Layer 13 of a small transformer language model trained on English Wikipedia (16 layers, counted from 0, width 96).
Take only the direct path to the model's output, skipping the later layers: a vector added to the residual stream pushes a token's score in proportion to its dot product with that token's output vector.

Output vectors of the tokens that the questions are about. A number n stands for (n - 128) times 0.011.
" played": 162, 139, 169, 107, 101, 134, 111, 114, 117, 90, 125, 163, 154, 161, 63, 121, 143, 144, 163, 128, 111, 137, 158, 111, 110, 161, 136, 183, 119, 121, 193, 116, 120, 154, 134, 128, 134, 160, 131, 138, 159, 104, 121, 172, 156, 129, 171, 125, 133, 133, 95, 85, 120, 111, 92, 94, 108, 100, 164, 161, 105, 135, 158, 129, 127, 154, 157, 179, 166, 123, 128, 159, 156, 135, 142, 91, 176, 147, 163, 127, 107, 134, 112, 72, 138, 105, 145, 116, 166, 135, 141, 143, 119, 138, 97, 121
"Area": 131, 152, 119, 133, 118, 119, 84, 195, 115, 90, 69, 139, 129, 110, 85, 126, 58, 155, 152, 76, 119, 117, 104, 92, 89, 147, 119, 162, 92, 67, 187, 121, 175, 136, 118, 113, 56, 155, 108, 146, 162, 53, 160, 143, 179, 94, 151, 86, 149, 118, 97, 75, 175, 99, 101, 153, 92, 104, 192, 130, 115, 113, 147, 158, 101, 118, 116, 128, 125, 113, 158, 70, 236, 86, 72, 118, 199, 90, 158, 156, 137, 98, 151, 166, 148, 108, 128, 128, 149, 78, 135, 181, 4, 70, 94, 114
" sentence": 117, 150, 193, 123, 82, 123, 106, 137, 127, 129, 121, 103, 94, 130, 121, 122, 101, 178, 109, 105, 122, 126, 111, 121, 71, 208, 126, 145, 94, 140, 108, 106, 128, 151, 136, 79, 157, 153, 125, 112, 129, 86, 191, 132, 139, 112, 141, 111, 143, 186, 104, 58, 137, 134, 160, 138, 84, 152, 173, 126, 114, 113, 170, 173, 118, 140, 163, 178, 140, 109, 166, 176, 169, 124, 120, 111, 115, 140, 163, 178, 150, 97, 147, 169, 76, 153, 152, 143, 173, 87, 63, 173, 24, 72, 101, 87
"stead": 173, 94, 167, 171, 151, 103, 123, 162, 113, 140, 122, 154, 145, 100, 112, 64, 142, 126, 141, 107, 101, 125, 103, 96, 127, 200, 160, 115, 91, 133, 147, 65, 168, 128, 73, 127, 101, 158, 162, 130, 138, 81, 114, 141, 119, 134, 115, 130, 215, 163, 83, 125, 107, 125, 123, 71, 77, 243, 125, 132, 105, 177, 156, 174, 98, 183, 164, 120, 184, 132, 147, 139, 173, 68, 67, 84, 142, 110, 164, 142, 185, 124, 107, 118, 50, 138, 105, 99, 173, 119, 123, 135, 57, 118, 140, 136
" signed": 158, 136, 155, 108, 98, 147, 77, 145, 124, 106, 112, 140, 135, 157, 89, 110, 112, 146, 148, 118, 108, 133, 144, 122, 110, 164, 141, 159, 101, 109, 170, 113, 121, 121, 123, 128, 153, 148, 145, 114, 156, 103, 105, 162, 159, 121, 185, 126, 127, 155, 119, 104, 126, 140, 126, 97, 112, 120, 176, 96, 110, 102, 160, 134, 110, 125, 167, 190, 141, 103, 161, 138, 116, 133, 149, 111, 169, 151, 168, 139, 135, 111, 151, 124, 147, 130, 142, 105, 149, 125, 148, 183, 105, 98, 88, 159
"Population": 150, 158, 94, 138, 130, 106, 62, 151, 103, 86, 60, 99, 98, 71, 96, 141, 58, 91, 138, 82, 100, 118, 139, 76, 63, 186, 130, 137, 124, 135, 185, 143, 154, 143, 103, 128, 48, 154, 150, 125, 158, 138, 180, 149, 102, 161, 128, 109, 163, 77, 69, 119, 106, 99, 146, 132, 61, 152, 177, 169, 102, 127, 158, 197, 69, 116, 120, 110, 116, 91, 162, 123, 224, 95, 88, 119, 203, 101, 146, 161, 160, 116, 145, 119, 164, 130, 84, 157, 166, 88, 127, 160, 7, 98, 116, 143
"CET": 109, 175, 223, 125, 150, 131, 51, 148, 143, 91, 87, 156, 75, 90, 120, 91, 116, 136, 153, 76, 62, 94, 180, 87, 60, 150, 183, 127, 125, 57, 190, 165, 169, 132, 106, 135, 81, 135, 142, 182, 160, 105, 196, 156, 128, 126, 131, 105, 121, 153, 110, 147, 97, 124, 142, 154, 88, 170, 152, 120, 116, 188, 153, 145, 52, 64, 170, 229, 169, 85, 131, 185, 151, 168, 130, 53, 131, 114, 191, 156, 213, 37, 110, 95, 82, 156, 106, 138, 171, 128, 102, 185, 69, 92, 74, 148
"–": 118, 155, 138, 140, 147, 153, 157, 119, 151, 98, 129, 149, 138, 84, 129, 133, 157, 123, 145, 114, 144, 141, 105, 120, 122, 120, 121, 133, 140, 92, 140, 135, 76, 90, 127, 148, 78, 150, 119, 120, 129, 162, 116, 142, 121, 132, 125, 120, 157, 137, 126, 114, 147, 150, 103, 105, 149, 129, 131, 113, 132, 111, 129, 83, 150, 141, 109, 98, 173, 157, 150, 98, 127, 165, 149, 166, 153, 105, 124, 141, 108, 113, 135, 115, 119, 134, 106, 117, 122, 108, 156, 137, 139, 114, 145, 119
".": 103, 171, 119, 137, 147, 133, 126, 108, 162, 71, 140, 147, 138, 181, 160, 170, 176, 108, 149, 139, 160, 151, 104, 150, 161, 91, 118, 98, 127, 181, 132, 116, 124, 116, 123, 110, 139, 126, 113, 99, 115, 140, 122, 92, 101, 144, 106, 125, 131, 84, 145, 156, 121, 131, 184, 141, 139, 110, 123, 146, 153, 127, 121, 89, 118, 135, 123, 181, 149, 160, 126, 102, 152, 155, 150, 129, 95, 101, 115, 138, 146, 118, 132, 81, 123, 93, 151, 147, 131, 105, 133, 138, 151, 174, 164, 161
"ress": 111, 120, 155, 130, 99, 140, 88, 119, 145, 69, 85, 99, 150, 107, 137, 127, 130, 113, 142, 125, 142, 135, 137, 104, 129, 156, 105, 161, 146, 100, 66, 127, 136, 170, 151, 141, 115, 168, 135, 112, 179, 116, 126, 151, 124, 94, 125, 96, 156, 108, 52, 122, 162, 118, 67, 141, 132, 124, 144, 95, 126, 111, 153, 145, 75, 167, 160, 169, 146, 60, 218, 125, 137, 154, 123, 116, 141, 149, 145, 189, 124, 115, 107, 106, 99, 97, 134, 136, 132, 114, 101, 103, 97, 183, 123, 105
" Released": 154, 131, 140, 143, 69, 129, 57, 166, 102, 118, 94, 113, 158, 108, 42, 71, 89, 128, 120, 117, 124, 137, 124, 71, 105, 160, 162, 192, 92, 138, 178, 172, 208, 160, 95, 90, 159, 179, 115, 124, 120, 130, 153, 101, 126, 105, 150, 105, 93, 146, 106, 179, 127, 73, 121, 157, 137, 193, 168, 101, 82, 138, 191, 153, 97, 138, 189, 158, 102, 134, 149, 157, 99, 84, 115, 88, 183, 139, 143, 104, 193, 69, 137, 144, 133, 108, 119, 120, 172, 171, 26, 140, 116, 94, 118, 85
" genus": 129, 164, 152, 170, 72, 84, 30, 165, 153, 124, 109, 155, 85, 63, 105, 173, 130, 127, 120, 92, 85, 105, 110, 118, 110, 133, 98, 143, 60, 98, 172, 130, 147, 174, 61, 131, 112, 131, 159, 133, 163, 89, 122, 115, 114, 112, 150, 95, 171, 79, 101, 136, 134, 111, 88, 151, 91, 165, 155, 138, 80, 216, 193, 142, 80, 92, 105, 136, 127, 96, 152, 143, 149, 29, 113, 139, 168, 144, 185, 187, 176, 128, 179, 138, 165, 107, 98, 108, 178, 136, 91, 165, 37, 106, 102, 70
" measured": 133, 111, 141, 120, 138, 108, 71, 148, 120, 97, 119, 175, 81, 141, 107, 111, 96, 122, 145, 97, 99, 108, 92, 115, 102, 185, 120, 190, 66, 143, 139, 150, 146, 128, 130, 168, 141, 138, 158, 189, 131, 97, 119, 172, 177, 149, 131, 90, 152, 184, 132, 95, 160, 144, 93, 104, 122, 122, 140, 165, 112, 169, 177, 173, 126, 111, 169, 170, 146, 126, 154, 175, 139, 111, 102, 103, 192, 126, 176, 155, 196, 98, 122, 149, 133, 115, 131, 79, 166, 144, 107, 169, 48, 118, 77, 76
"5": 109, 157, 118, 169, 142, 138, 124, 124, 139, 134, 122, 150, 125, 127, 150, 110, 158, 118, 151, 114, 126, 100, 109, 103, 102, 110, 124, 122, 150, 156, 92, 145, 164, 104, 127, 127, 110, 144, 121, 136, 114, 87, 141, 120, 115, 150, 119, 132, 166, 116, 139, 135, 113, 134, 141, 104, 134, 142, 107, 119, 148, 147, 116, 159, 145, 153, 110, 155, 164, 116, 115, 124, 116, 141, 138, 154, 108, 115, 121, 126, 119, 149, 147, 114, 144, 148, 134, 134, 114, 136, 151, 153, 110, 108, 132, 118

Output weights of attention head 1. The head adds the sum of these rows, row i times number i of z. A number n stands for (n - 128) times 0.0054.
o0: 158, 146, 194, 141, 163, 100, 149, 139, 85, 98, 124, 103, 154, 69, 146, 166, 153, 176, 115, 161, 118, 61, 124, 82, 98, 109, 144, 148, 147, 155, 125, 136, 108, 155, 82, 91, 130, 113, 145, 163, 122, 133, 147, 137, 172, 162, 109, 159, 103, 133, 146, 129, 144, 112, 81, 92, 156, 117, 103, 139, 134, 106, 96, 73, 134, 92, 137, 123, 91, 132, 102, 142, 147, 157, 178, 137, 121, 192, 190, 72, 116, 116, 61, 104, 144, 82, 141, 124, 145, 159, 101, 144, 86, 169, 121, 117
o1: 107, 133, 175, 153, 163, 138, 113, 145, 158, 127, 149, 158, 155, 162, 136, 119, 121, 101, 137, 173, 114, 137, 162, 181, 153, 107, 104, 107, 131, 127, 129, 117, 131, 150, 137, 119, 133, 123, 135, 127, 135, 92, 149, 145, 155, 120, 143, 153, 121, 154, 76, 128, 89, 136, 156, 151, 170, 122, 150, 141, 142, 122, 114, 101, 105, 129, 143, 176, 122, 159, 139, 97, 111, 151, 131, 140, 109, 92, 155, 144, 96, 92, 122, 120, 97, 78, 102, 159, 135, 95, 88, 153, 167, 150, 121, 176
o2: 139, 133, 129, 138, 156, 80, 139, 121, 83, 155, 130, 95, 138, 104, 109, 114, 97, 117, 98, 99, 98, 132, 173, 106, 130, 183, 168, 170, 129, 133, 152, 160, 121, 142, 108, 100, 221, 116, 140, 140, 107, 119, 107, 117, 160, 80, 180, 140, 111, 136, 120, 176, 147, 137, 123, 154, 99, 140, 165, 126, 94, 139, 116, 142, 132, 130, 151, 123, 90, 105, 100, 161, 125, 114, 141, 104, 156, 187, 175, 101, 114, 120, 98, 129, 169, 118, 151, 141, 133, 211, 109, 96, 114, 134, 124, 138
o3: 126, 132, 133, 156, 118, 154, 108, 108, 104, 86, 146, 159, 126, 148, 82, 124, 160, 107, 138, 120, 117, 99, 177, 161, 72, 103, 159, 87, 151, 151, 154, 136, 181, 167, 118, 80, 104, 143, 133, 106, 79, 124, 191, 100, 152, 178, 128, 126, 125, 90, 151, 155, 88, 157, 187, 144, 194, 92, 137, 131, 151, 137, 85, 77, 132, 143, 119, 207, 158, 149, 86, 134, 124, 160, 129, 93, 109, 97, 118, 152, 210, 141, 161, 76, 170, 136, 175, 109, 127, 168, 112, 180, 160, 115, 156, 113
o4: 128, 99, 99, 111, 109, 128, 167, 89, 141, 99, 72, 119, 103, 137, 146, 169, 147, 145, 142, 125, 73, 177, 132, 127, 111, 166, 117, 124, 90, 110, 204, 162, 111, 141, 124, 135, 208, 128, 97, 114, 131, 147, 140, 86, 108, 138, 140, 87, 141, 129, 130, 143, 166, 158, 107, 153, 132, 131, 150, 98, 150, 134, 145, 103, 116, 140, 130, 116, 105, 140, 169, 168, 116, 119, 108, 112, 109, 144, 61, 142, 116, 144, 140, 162, 133, 157, 126, 92, 109, 117, 126, 80, 179, 151, 141, 145
o5: 124, 105, 91, 102, 126, 142, 116, 129, 97, 165, 118, 118, 105, 142, 171, 166, 119, 103, 146, 138, 109, 131, 95, 107, 106, 129, 73, 79, 151, 133, 146, 148, 110, 141, 109, 139, 150, 123, 130, 122, 114, 122, 158, 135, 120, 153, 142, 139, 120, 126, 133, 126, 135, 154, 115, 105, 135, 105, 102, 140, 145, 104, 114, 186, 126, 116, 146, 112, 142, 119, 167, 148, 149, 115, 126, 116, 134, 107, 77, 131, 127, 164, 142, 107, 162, 138, 80, 155, 142, 151, 124, 118, 85, 113, 110, 116
o6: 102, 132, 134, 157, 125, 141, 129, 123, 74, 102, 109, 129, 127, 111, 149, 125, 114, 126, 93, 152, 91, 82, 136, 44, 104, 96, 128, 143, 136, 140, 137, 133, 143, 115, 104, 101, 129, 115, 110, 135, 102, 143, 161, 104, 116, 164, 133, 91, 134, 128, 141, 147, 168, 121, 160, 114, 139, 123, 85, 127, 167, 128, 120, 146, 157, 157, 113, 113, 145, 119, 89, 140, 140, 139, 159, 169, 75, 151, 117, 120, 154, 206, 155, 125, 109, 131, 102, 124, 73, 165, 133, 98, 133, 109, 119, 97
o7: 137, 151, 151, 83, 112, 83, 137, 126, 133, 75, 128, 129, 163, 108, 129, 171, 147, 114, 174, 151, 152, 206, 109, 127, 148, 162, 138, 132, 140, 155, 152, 123, 86, 171, 148, 93, 205, 151, 139, 170, 145, 163, 97, 109, 161, 146, 130, 167, 113, 129, 149, 128, 143, 143, 118, 142, 144, 153, 149, 153, 87, 124, 125, 109, 124, 158, 150, 160, 97, 159, 154, 160, 162, 117, 131, 86, 155, 176, 120, 124, 106, 83, 109, 107, 144, 108, 155, 125, 148, 125, 96, 104, 109, 150, 121, 159
o8: 116, 146, 136, 131, 129, 99, 127, 133, 131, 119, 222, 125, 138, 104, 154, 193, 95, 98, 161, 126, 117, 87, 133, 107, 146, 120, 96, 82, 134, 135, 141, 173, 87, 130, 48, 131, 134, 117, 126, 103, 131, 86, 133, 118, 124, 117, 129, 126, 106, 121, 75, 123, 124, 119, 145, 126, 154, 93, 95, 194, 58, 92, 122, 107, 86, 111, 141, 141, 127, 115, 140, 173, 121, 163, 163, 101, 127, 144, 193, 101, 128, 87, 106, 108, 166, 96, 112, 171, 192, 119, 101, 125, 116, 118, 140, 102
o9: 97, 156, 123, 133, 152, 89, 130, 96, 109, 208, 173, 159, 149, 135, 143, 123, 112, 148, 142, 161, 82, 126, 179, 141, 112, 142, 129, 104, 155, 161, 76, 158, 151, 123, 135, 155, 160, 87, 118, 169, 116, 105, 147, 135, 144, 125, 138, 163, 162, 171, 114, 128, 143, 122, 129, 152, 117, 129, 134, 126, 115, 129, 117, 164, 115, 128, 139, 130, 149, 142, 122, 164, 96, 104, 90, 142, 148, 93, 168, 81, 92, 153, 140, 155, 129, 116, 91, 140, 107, 141, 98, 52, 71, 163, 117, 83
o10: 117, 119, 118, 100, 163, 90, 130, 147, 163, 134, 146, 131, 115, 116, 124, 174, 175, 180, 135, 145, 201, 168, 140, 165, 117, 157, 191, 139, 151, 133, 125, 138, 63, 124, 102, 185, 121, 94, 105, 169, 188, 175, 107, 112, 128, 126, 72, 101, 147, 185, 208, 124, 167, 149, 118, 162, 118, 157, 142, 132, 144, 109, 178, 86, 123, 88, 200, 129, 145, 126, 163, 126, 153, 138, 117, 85, 181, 105, 217, 104, 105, 142, 78, 164, 70, 129, 98, 123, 123, 156, 153, 42, 104, 88, 148, 120
o11: 168, 123, 67, 150, 100, 158, 157, 120, 55, 166, 105, 175, 86, 203, 116, 133, 111, 107, 103, 81, 113, 115, 204, 176, 82, 167, 180, 75, 118, 74, 173, 128, 158, 133, 128, 121, 152, 128, 105, 94, 131, 126, 135, 125, 136, 68, 153, 172, 129, 137, 162, 139, 156, 152, 147, 153, 66, 90, 134, 83, 98, 150, 108, 97, 110, 137, 120, 153, 121, 110, 71, 142, 144, 129, 164, 106, 152, 82, 147, 191, 147, 110, 165, 116, 127, 169, 159, 120, 82, 173, 174, 123, 125, 74, 156, 88
o12: 146, 106, 94, 109, 123, 132, 111, 145, 110, 138, 143, 116, 100, 168, 111, 152, 113, 119, 139, 128, 145, 189, 168, 151, 153, 184, 116, 124, 98, 147, 162, 144, 114, 122, 151, 107, 145, 114, 172, 123, 118, 111, 164, 137, 95, 125, 153, 102, 103, 122, 119, 179, 133, 163, 96, 143, 112, 121, 181, 89, 88, 130, 155, 158, 115, 109, 116, 167, 141, 112, 152, 82, 107, 99, 132, 112, 124, 131, 199, 132, 119, 91, 148, 117, 118, 170, 145, 104, 144, 132, 114, 87, 143, 127, 166, 118
o13: 119, 81, 116, 74, 119, 155, 126, 133, 125, 154, 173, 153, 161, 132, 77, 36, 117, 94, 105, 64, 109, 113, 151, 96, 100, 129, 117, 112, 162, 101, 167, 190, 122, 132, 115, 147, 96, 153, 163, 131, 99, 147, 186, 170, 135, 139, 125, 148, 84, 163, 117, 170, 53, 180, 80, 126, 143, 109, 114, 90, 119, 111, 148, 151, 108, 159, 110, 115, 148, 108, 143, 92, 47, 158, 80, 139, 142, 90, 162, 142, 131, 8, 146, 121, 171, 177, 72, 137, 128, 169, 86, 152, 150, 98, 92, 163
o14: 168, 123, 117, 180, 97, 75, 91, 115, 133, 115, 136, 46, 127, 97, 156, 159, 145, 118, 113, 124, 88, 96, 109, 127, 135, 101, 170, 161, 112, 104, 131, 104, 117, 134, 124, 81, 162, 94, 106, 124, 117, 74, 98, 116, 103, 132, 173, 104, 179, 113, 120, 129, 142, 138, 116, 48, 124, 139, 149, 131, 109, 176, 178, 129, 187, 171, 96, 105, 99, 112, 141, 163, 172, 138, 161, 130, 78, 193, 162, 177, 141, 178, 97, 164, 129, 85, 115, 86, 146, 148, 169, 89, 180, 142, 134, 69
o15: 143, 140, 121, 102, 157, 85, 146, 111, 155, 51, 113, 106, 112, 88, 130, 104, 145, 66, 104, 120, 161, 160, 169, 178, 146, 147, 132, 126, 152, 151, 131, 115, 111, 178, 153, 135, 147, 115, 145, 108, 157, 168, 108, 105, 135, 118, 84, 122, 113, 108, 182, 173, 135, 201, 98, 143, 103, 150, 138, 141, 142, 161, 99, 66, 103, 123, 145, 113, 142, 174, 174, 142, 159, 124, 129, 95, 114, 136, 130, 142, 123, 68, 97, 132, 111, 137, 79, 150, 155, 147, 87, 138, 150, 167, 179, 145
o16: 161, 99, 62, 78, 128, 112, 79, 139, 101, 147, 122, 87, 101, 86, 108, 107, 91, 126, 127, 185, 126, 139, 123, 163, 90, 187, 137, 202, 155, 136, 131, 154, 136, 89, 170, 175, 130, 106, 189, 142, 82, 101, 103, 136, 83, 102, 148, 151, 170, 138, 96, 102, 81, 169, 72, 96, 172, 137, 154, 134, 155, 112, 146, 163, 140, 133, 133, 126, 115, 93, 155, 88, 68, 101, 67, 114, 165, 92, 130, 77, 120, 141, 133, 170, 141, 186, 111, 115, 111, 170, 116, 158, 139, 110, 109, 117
o17: 100, 118, 172, 91, 124, 190, 113, 70, 89, 135, 156, 174, 184, 162, 83, 47, 125, 64, 108, 103, 103, 102, 194, 108, 140, 83, 110, 120, 114, 123, 188, 170, 121, 178, 137, 121, 91, 126, 165, 110, 142, 166, 148, 129, 155, 178, 154, 106, 51, 115, 96, 155, 109, 138, 98, 161, 217, 112, 144, 152, 131, 92, 184, 105, 89, 127, 121, 135, 86, 162, 103, 133, 75, 145, 93, 143, 116, 109, 192, 162, 127, 55, 151, 99, 160, 135, 94, 142, 173, 165, 76, 146, 185, 196, 115, 201
o18: 105, 132, 87, 120, 153, 131, 145, 140, 190, 87, 195, 143, 173, 69, 164, 154, 123, 165, 165, 143, 108, 112, 114, 176, 89, 107, 145, 82, 169, 158, 100, 101, 138, 122, 56, 175, 127, 165, 104, 153, 125, 100, 111, 93, 172, 145, 108, 177, 111, 132, 138, 117, 122, 178, 166, 117, 138, 114, 113, 220, 92, 166, 84, 117, 103, 135, 158, 168, 120, 90, 159, 193, 115, 181, 116, 118, 104, 120, 115, 99, 179, 152, 123, 133, 137, 124, 128, 182, 156, 161, 130, 144, 87, 93, 110, 163
o19: 97, 139, 132, 115, 96, 156, 119, 159, 165, 110, 106, 106, 139, 102, 140, 174, 145, 147, 145, 87, 135, 117, 79, 127, 94, 121, 164, 111, 126, 97, 107, 138, 141, 114, 77, 136, 156, 149, 131, 142, 119, 119, 67, 140, 130, 161, 99, 127, 182, 177, 139, 105, 144, 132, 150, 123, 165, 137, 93, 136, 131, 107, 155, 123, 176, 144, 172, 177, 129, 125, 118, 120, 109, 172, 107, 117, 109, 144, 126, 131, 190, 174, 78, 145, 95, 121, 115, 119, 95, 170, 162, 126, 100, 75, 122, 95
o20: 127, 163, 98, 149, 139, 113, 107, 80, 140, 162, 216, 149, 117, 103, 99, 63, 117, 60, 147, 125, 123, 108, 173, 147, 140, 139, 134, 132, 194, 89, 126, 142, 136, 138, 131, 108, 106, 119, 107, 153, 124, 98, 136, 183, 166, 124, 140, 140, 113, 127, 137, 130, 112, 176, 84, 126, 148, 105, 129, 180, 85, 195, 139, 149, 143, 104, 110, 130, 85, 130, 131, 145, 125, 154, 135, 117, 180, 151, 163, 115, 115, 83, 112, 107, 122, 171, 102, 137, 129, 140, 155, 121, 135, 140, 139, 171
o21: 129, 105, 138, 68, 131, 110, 75, 79, 131, 101, 152, 82, 150, 113, 102, 147, 69, 103, 88, 80, 111, 158, 141, 180, 117, 100, 136, 141, 79, 128, 202, 124, 99, 144, 103, 145, 170, 144, 162, 131, 159, 165, 101, 111, 104, 178, 140, 74, 125, 149, 99, 119, 134, 178, 130, 169, 153, 138, 150, 173, 98, 108, 192, 67, 81, 113, 132, 101, 122, 126, 167, 113, 133, 148, 73, 124, 92, 122, 194, 168, 175, 64, 107, 148, 125, 134, 83, 129, 191, 161, 74, 121, 146, 167, 152, 140
o22: 164, 115, 118, 124, 132, 174, 101, 148, 97, 144, 105, 118, 81, 150, 100, 126, 160, 128, 109, 117, 153, 149, 159, 153, 132, 115, 180, 165, 87, 118, 155, 124, 130, 117, 198, 109, 108, 116, 119, 119, 108, 124, 106, 138, 92, 87, 138, 122, 147, 125, 161, 142, 105, 141, 137, 141, 117, 147, 173, 117, 120, 160, 111, 139, 162, 158, 161, 149, 139, 115, 167, 112, 145, 143, 91, 60, 119, 118, 144, 150, 173, 152, 104, 138, 104, 130, 150, 60, 92, 146, 153, 145, 111, 89, 138, 120
o23: 95, 115, 123, 162, 143, 159, 83, 117, 117, 165, 55, 133, 82, 162, 107, 147, 146, 89, 128, 104, 202, 181, 118, 158, 118, 89, 87, 91, 127, 137, 174, 110, 148, 74, 203, 114, 79, 108, 155, 130, 94, 130, 123, 143, 65, 108, 163, 118, 144, 142, 102, 104, 131, 115, 156, 146, 162, 135, 150, 120, 140, 84, 124, 138, 149, 149, 108, 150, 194, 123, 133, 46, 178, 123, 107, 129, 106, 60, 171, 181, 204, 166, 213, 118, 103, 175, 168, 113, 120, 123, 142, 163, 92, 121, 137, 76
o24: 139, 119, 95, 150, 95, 119, 127, 200, 103, 137, 166, 116, 86, 179, 115, 158, 145, 114, 113, 134, 189, 167, 117, 167, 162, 172, 155, 136, 103, 128, 94, 110, 126, 95, 160, 72, 149, 110, 132, 104, 114, 102, 102, 100, 81, 92, 145, 135, 180, 143, 133, 121, 113, 136, 100, 96, 124, 122, 152, 106, 115, 101, 166, 191, 140, 158, 107, 176, 101, 124, 116, 78, 165, 118, 143, 117, 166, 148, 158, 164, 129, 176, 130, 144, 110, 129, 158, 99, 122, 96, 180, 132, 172, 92, 132, 66
o25: 121, 111, 58, 175, 96, 172, 92, 164, 132, 137, 111, 118, 85, 146, 166, 139, 132, 131, 119, 133, 153, 150, 129, 183, 195, 147, 111, 99, 133, 114, 65, 143, 118, 121, 154, 118, 100, 117, 82, 108, 130, 131, 103, 129, 127, 123, 124, 110, 142, 147, 136, 168, 168, 97, 165, 128, 81, 159, 150, 130, 148, 165, 102, 206, 132, 121, 122, 123, 172, 123, 140, 111, 112, 89, 116, 148, 148, 162, 135, 162, 163, 202, 145, 134, 45, 172, 136, 138, 98, 71, 154, 138, 80, 133, 140, 107
o26: 132, 120, 139, 85, 157, 117, 92, 130, 108, 189, 115, 106, 126, 153, 117, 107, 120, 99, 115, 168, 101, 161, 150, 115, 162, 130, 136, 164, 103, 113, 171, 124, 143, 128, 161, 133, 124, 115, 179, 121, 161, 156, 136, 126, 135, 116, 112, 141, 124, 155, 100, 112, 98, 153, 81, 123, 127, 151, 153, 67, 135, 131, 77, 132, 141, 130, 155, 115, 137, 137, 141, 112, 129, 100, 116, 155, 132, 112, 103, 85, 143, 116, 130, 167, 110, 126, 121, 110, 120, 110, 99, 126, 157, 165, 112, 174
o27: 123, 132, 172, 114, 97, 153, 130, 78, 143, 156, 142, 116, 148, 112, 114, 181, 116, 133, 115, 147, 151, 162, 94, 119, 108, 133, 147, 111, 109, 97, 124, 119, 99, 122, 100, 165, 144, 157, 121, 173, 149, 143, 100, 140, 175, 165, 135, 114, 132, 113, 87, 98, 155, 91, 119, 149, 124, 120, 130, 158, 72, 137, 142, 126, 181, 141, 115, 92, 136, 132, 99, 109, 140, 111, 154, 95, 176, 131, 143, 146, 102, 155, 126, 154, 113, 139, 166, 105, 125, 103, 89, 37, 79, 122, 118, 111
o28: 166, 150, 92, 177, 129, 120, 178, 98, 122, 135, 59, 128, 140, 90, 160, 133, 68, 183, 128, 118, 49, 74, 164, 80, 132, 150, 128, 168, 121, 93, 119, 167, 106, 214, 103, 126, 172, 133, 96, 98, 208, 128, 132, 122, 117, 121, 113, 139, 121, 75, 125, 145, 166, 88, 102, 110, 92, 101, 135, 139, 122, 145, 117, 110, 129, 78, 176, 76, 90, 121, 123, 174, 99, 130, 151, 128, 114, 199, 134, 155, 88, 153, 113, 118, 158, 101, 137, 150, 153, 136, 145, 128, 123, 163, 141, 109
o29: 157, 157, 139, 99, 99, 152, 160, 91, 101, 83, 59, 150, 107, 157, 98, 140, 77, 71, 116, 144, 116, 163, 124, 88, 154, 136, 110, 164, 131, 135, 198, 59, 60, 136, 145, 130, 102, 135, 148, 105, 110, 179, 116, 138, 68, 114, 126, 103, 92, 102, 134, 125, 175, 137, 108, 141, 78, 121, 179, 146, 155, 98, 87, 97, 153, 125, 85, 79, 95, 136, 153, 119, 172, 72, 123, 172, 120, 121, 77, 156, 108, 98, 119, 63, 138, 96, 158, 119, 130, 70, 138, 158, 169, 164, 165, 127
o30: 113, 148, 145, 148, 135, 155, 141, 111, 138, 106, 101, 116, 115, 93, 99, 100, 152, 176, 92, 146, 107, 86, 112, 117, 157, 93, 147, 149, 141, 132, 121, 109, 167, 135, 132, 116, 110, 108, 133, 133, 106, 152, 158, 130, 139, 157, 141, 90, 116, 60, 123, 88, 152, 83, 128, 143, 123, 133, 121, 143, 152, 165, 85, 140, 169, 91, 96, 124, 141, 144, 111, 100, 133, 134, 152, 151, 133, 174, 14, 76, 162, 215, 150, 108, 123, 151, 142, 113, 98, 136, 153, 137, 108, 128, 147, 115
o31: 157, 136, 168, 98, 108, 172, 114, 161, 145, 110, 141, 114, 139, 151, 106, 114, 99, 94, 137, 183, 178, 166, 163, 135, 212, 142, 63, 168, 117, 131, 107, 101, 127, 131, 157, 52, 131, 128, 131, 75, 119, 157, 119, 155, 100, 84, 144, 80, 117, 86, 117, 135, 127, 75, 71, 124, 114, 113, 168, 68, 142, 107, 108, 138, 95, 113, 97, 97, 124, 168, 128, 111, 170, 74, 125, 192, 156, 145, 137, 101, 112, 76, 130, 106, 123, 131, 143, 144, 193, 47, 128, 137, 166, 198, 100, 156

Each question shows a token from some text and the vector z that the head gathered there. A number n stands for (n - 128) times 0.024.

"é": 157, 125, 117, 133, 144, 131, 117, 140, 130, 119, 126, 124, 143, 132, 136, 114, 142, 121, 130, 117, 122, 140, 125, 141, 125, 110, 119, 124, 129, 135, 129, 141
Pushed up most: " played"

" for": 120, 120, 124, 132, 131, 133, 126, 137, 133, 154, 129, 136, 146, 112, 148, 123, 137, 131, 141, 136, 119, 146, 109, 146, 134, 124, 113, 139, 137, 121, 120, 121
Pushed up most: " genus"

"me": 158, 130, 131, 112, 125, 70, 148, 93, 87, 106, 155, 121, 121, 131, 129, 150, 153, 142, 136, 144, 160, 140, 139, 108, 154, 137, 115, 81, 171, 156, 146, 125
Pushed up most: "–"

"e": 109, 96, 106, 150, 122, 143, 123, 138, 133, 112, 114, 135, 126, 135, 159, 114, 152, 118, 170, 104, 144, 153, 179, 161, 114, 110, 105, 151, 109, 165, 119, 130
Pushed up most: "Population"

" of": 130, 138, 125, 116, 108, 115, 140, 111, 103, 119, 125, 143, 135, 125, 150, 119, 132, 129, 142, 129, 129, 128, 130, 131, 132, 128, 118, 131, 129, 131, 126, 119
Pushed up most: "5"

"1": 134, 152, 107, 145, 118, 126, 88, 140, 129, 103, 71, 138, 89, 112, 130, 132, 125, 154, 115, 162, 139, 108, 83, 111, 125, 135, 172, 136, 138, 136, 146, 105
Which two tokens does it push up most, strongest first? ".", "5"

"bi": 99, 106, 119, 140, 131, 131, 116, 127, 126, 139, 115, 134, 147, 131, 131, 106, 158, 125, 126, 105, 114, 133, 153, 172, 130, 121, 124, 142, 127, 165, 135, 146
Pushed down most: "CET"

" N": 128, 129, 101, 144, 144, 154, 87, 142, 129, 113, 139, 122, 120, 138, 146, 134, 162, 132, 144, 157, 129, 130, 167, 135, 138, 104, 140, 107, 123, 131, 125, 97
Which three tokens does it push up most, strongest first? " measured", "CET", " signed"

" the": 124, 124, 120, 130, 125, 126, 118, 131, 125, 146, 127, 129, 144, 120, 143, 129, 136, 127, 139, 131, 120, 148, 114, 145, 134, 129, 117, 135, 131, 123, 118, 129
Which three tokens does it push up most, strongest first? " genus", " sentence", " measured"

"3": 57, 68, 76, 153, 158, 129, 113, 136, 133, 131, 135, 153, 152, 109, 137, 132, 126, 111, 179, 66, 108, 163, 144, 166, 91, 132, 112, 149, 143, 217, 109, 165
Which two tokens does it push up most, strongest first? "Population", "."

"-": 133, 143, 98, 136, 125, 118, 102, 112, 129, 136, 95, 106, 95, 121, 124, 112, 122, 138, 135, 116, 131, 109, 79, 101, 126, 124, 133, 138, 136, 139, 158, 123
Pushed up most: "5"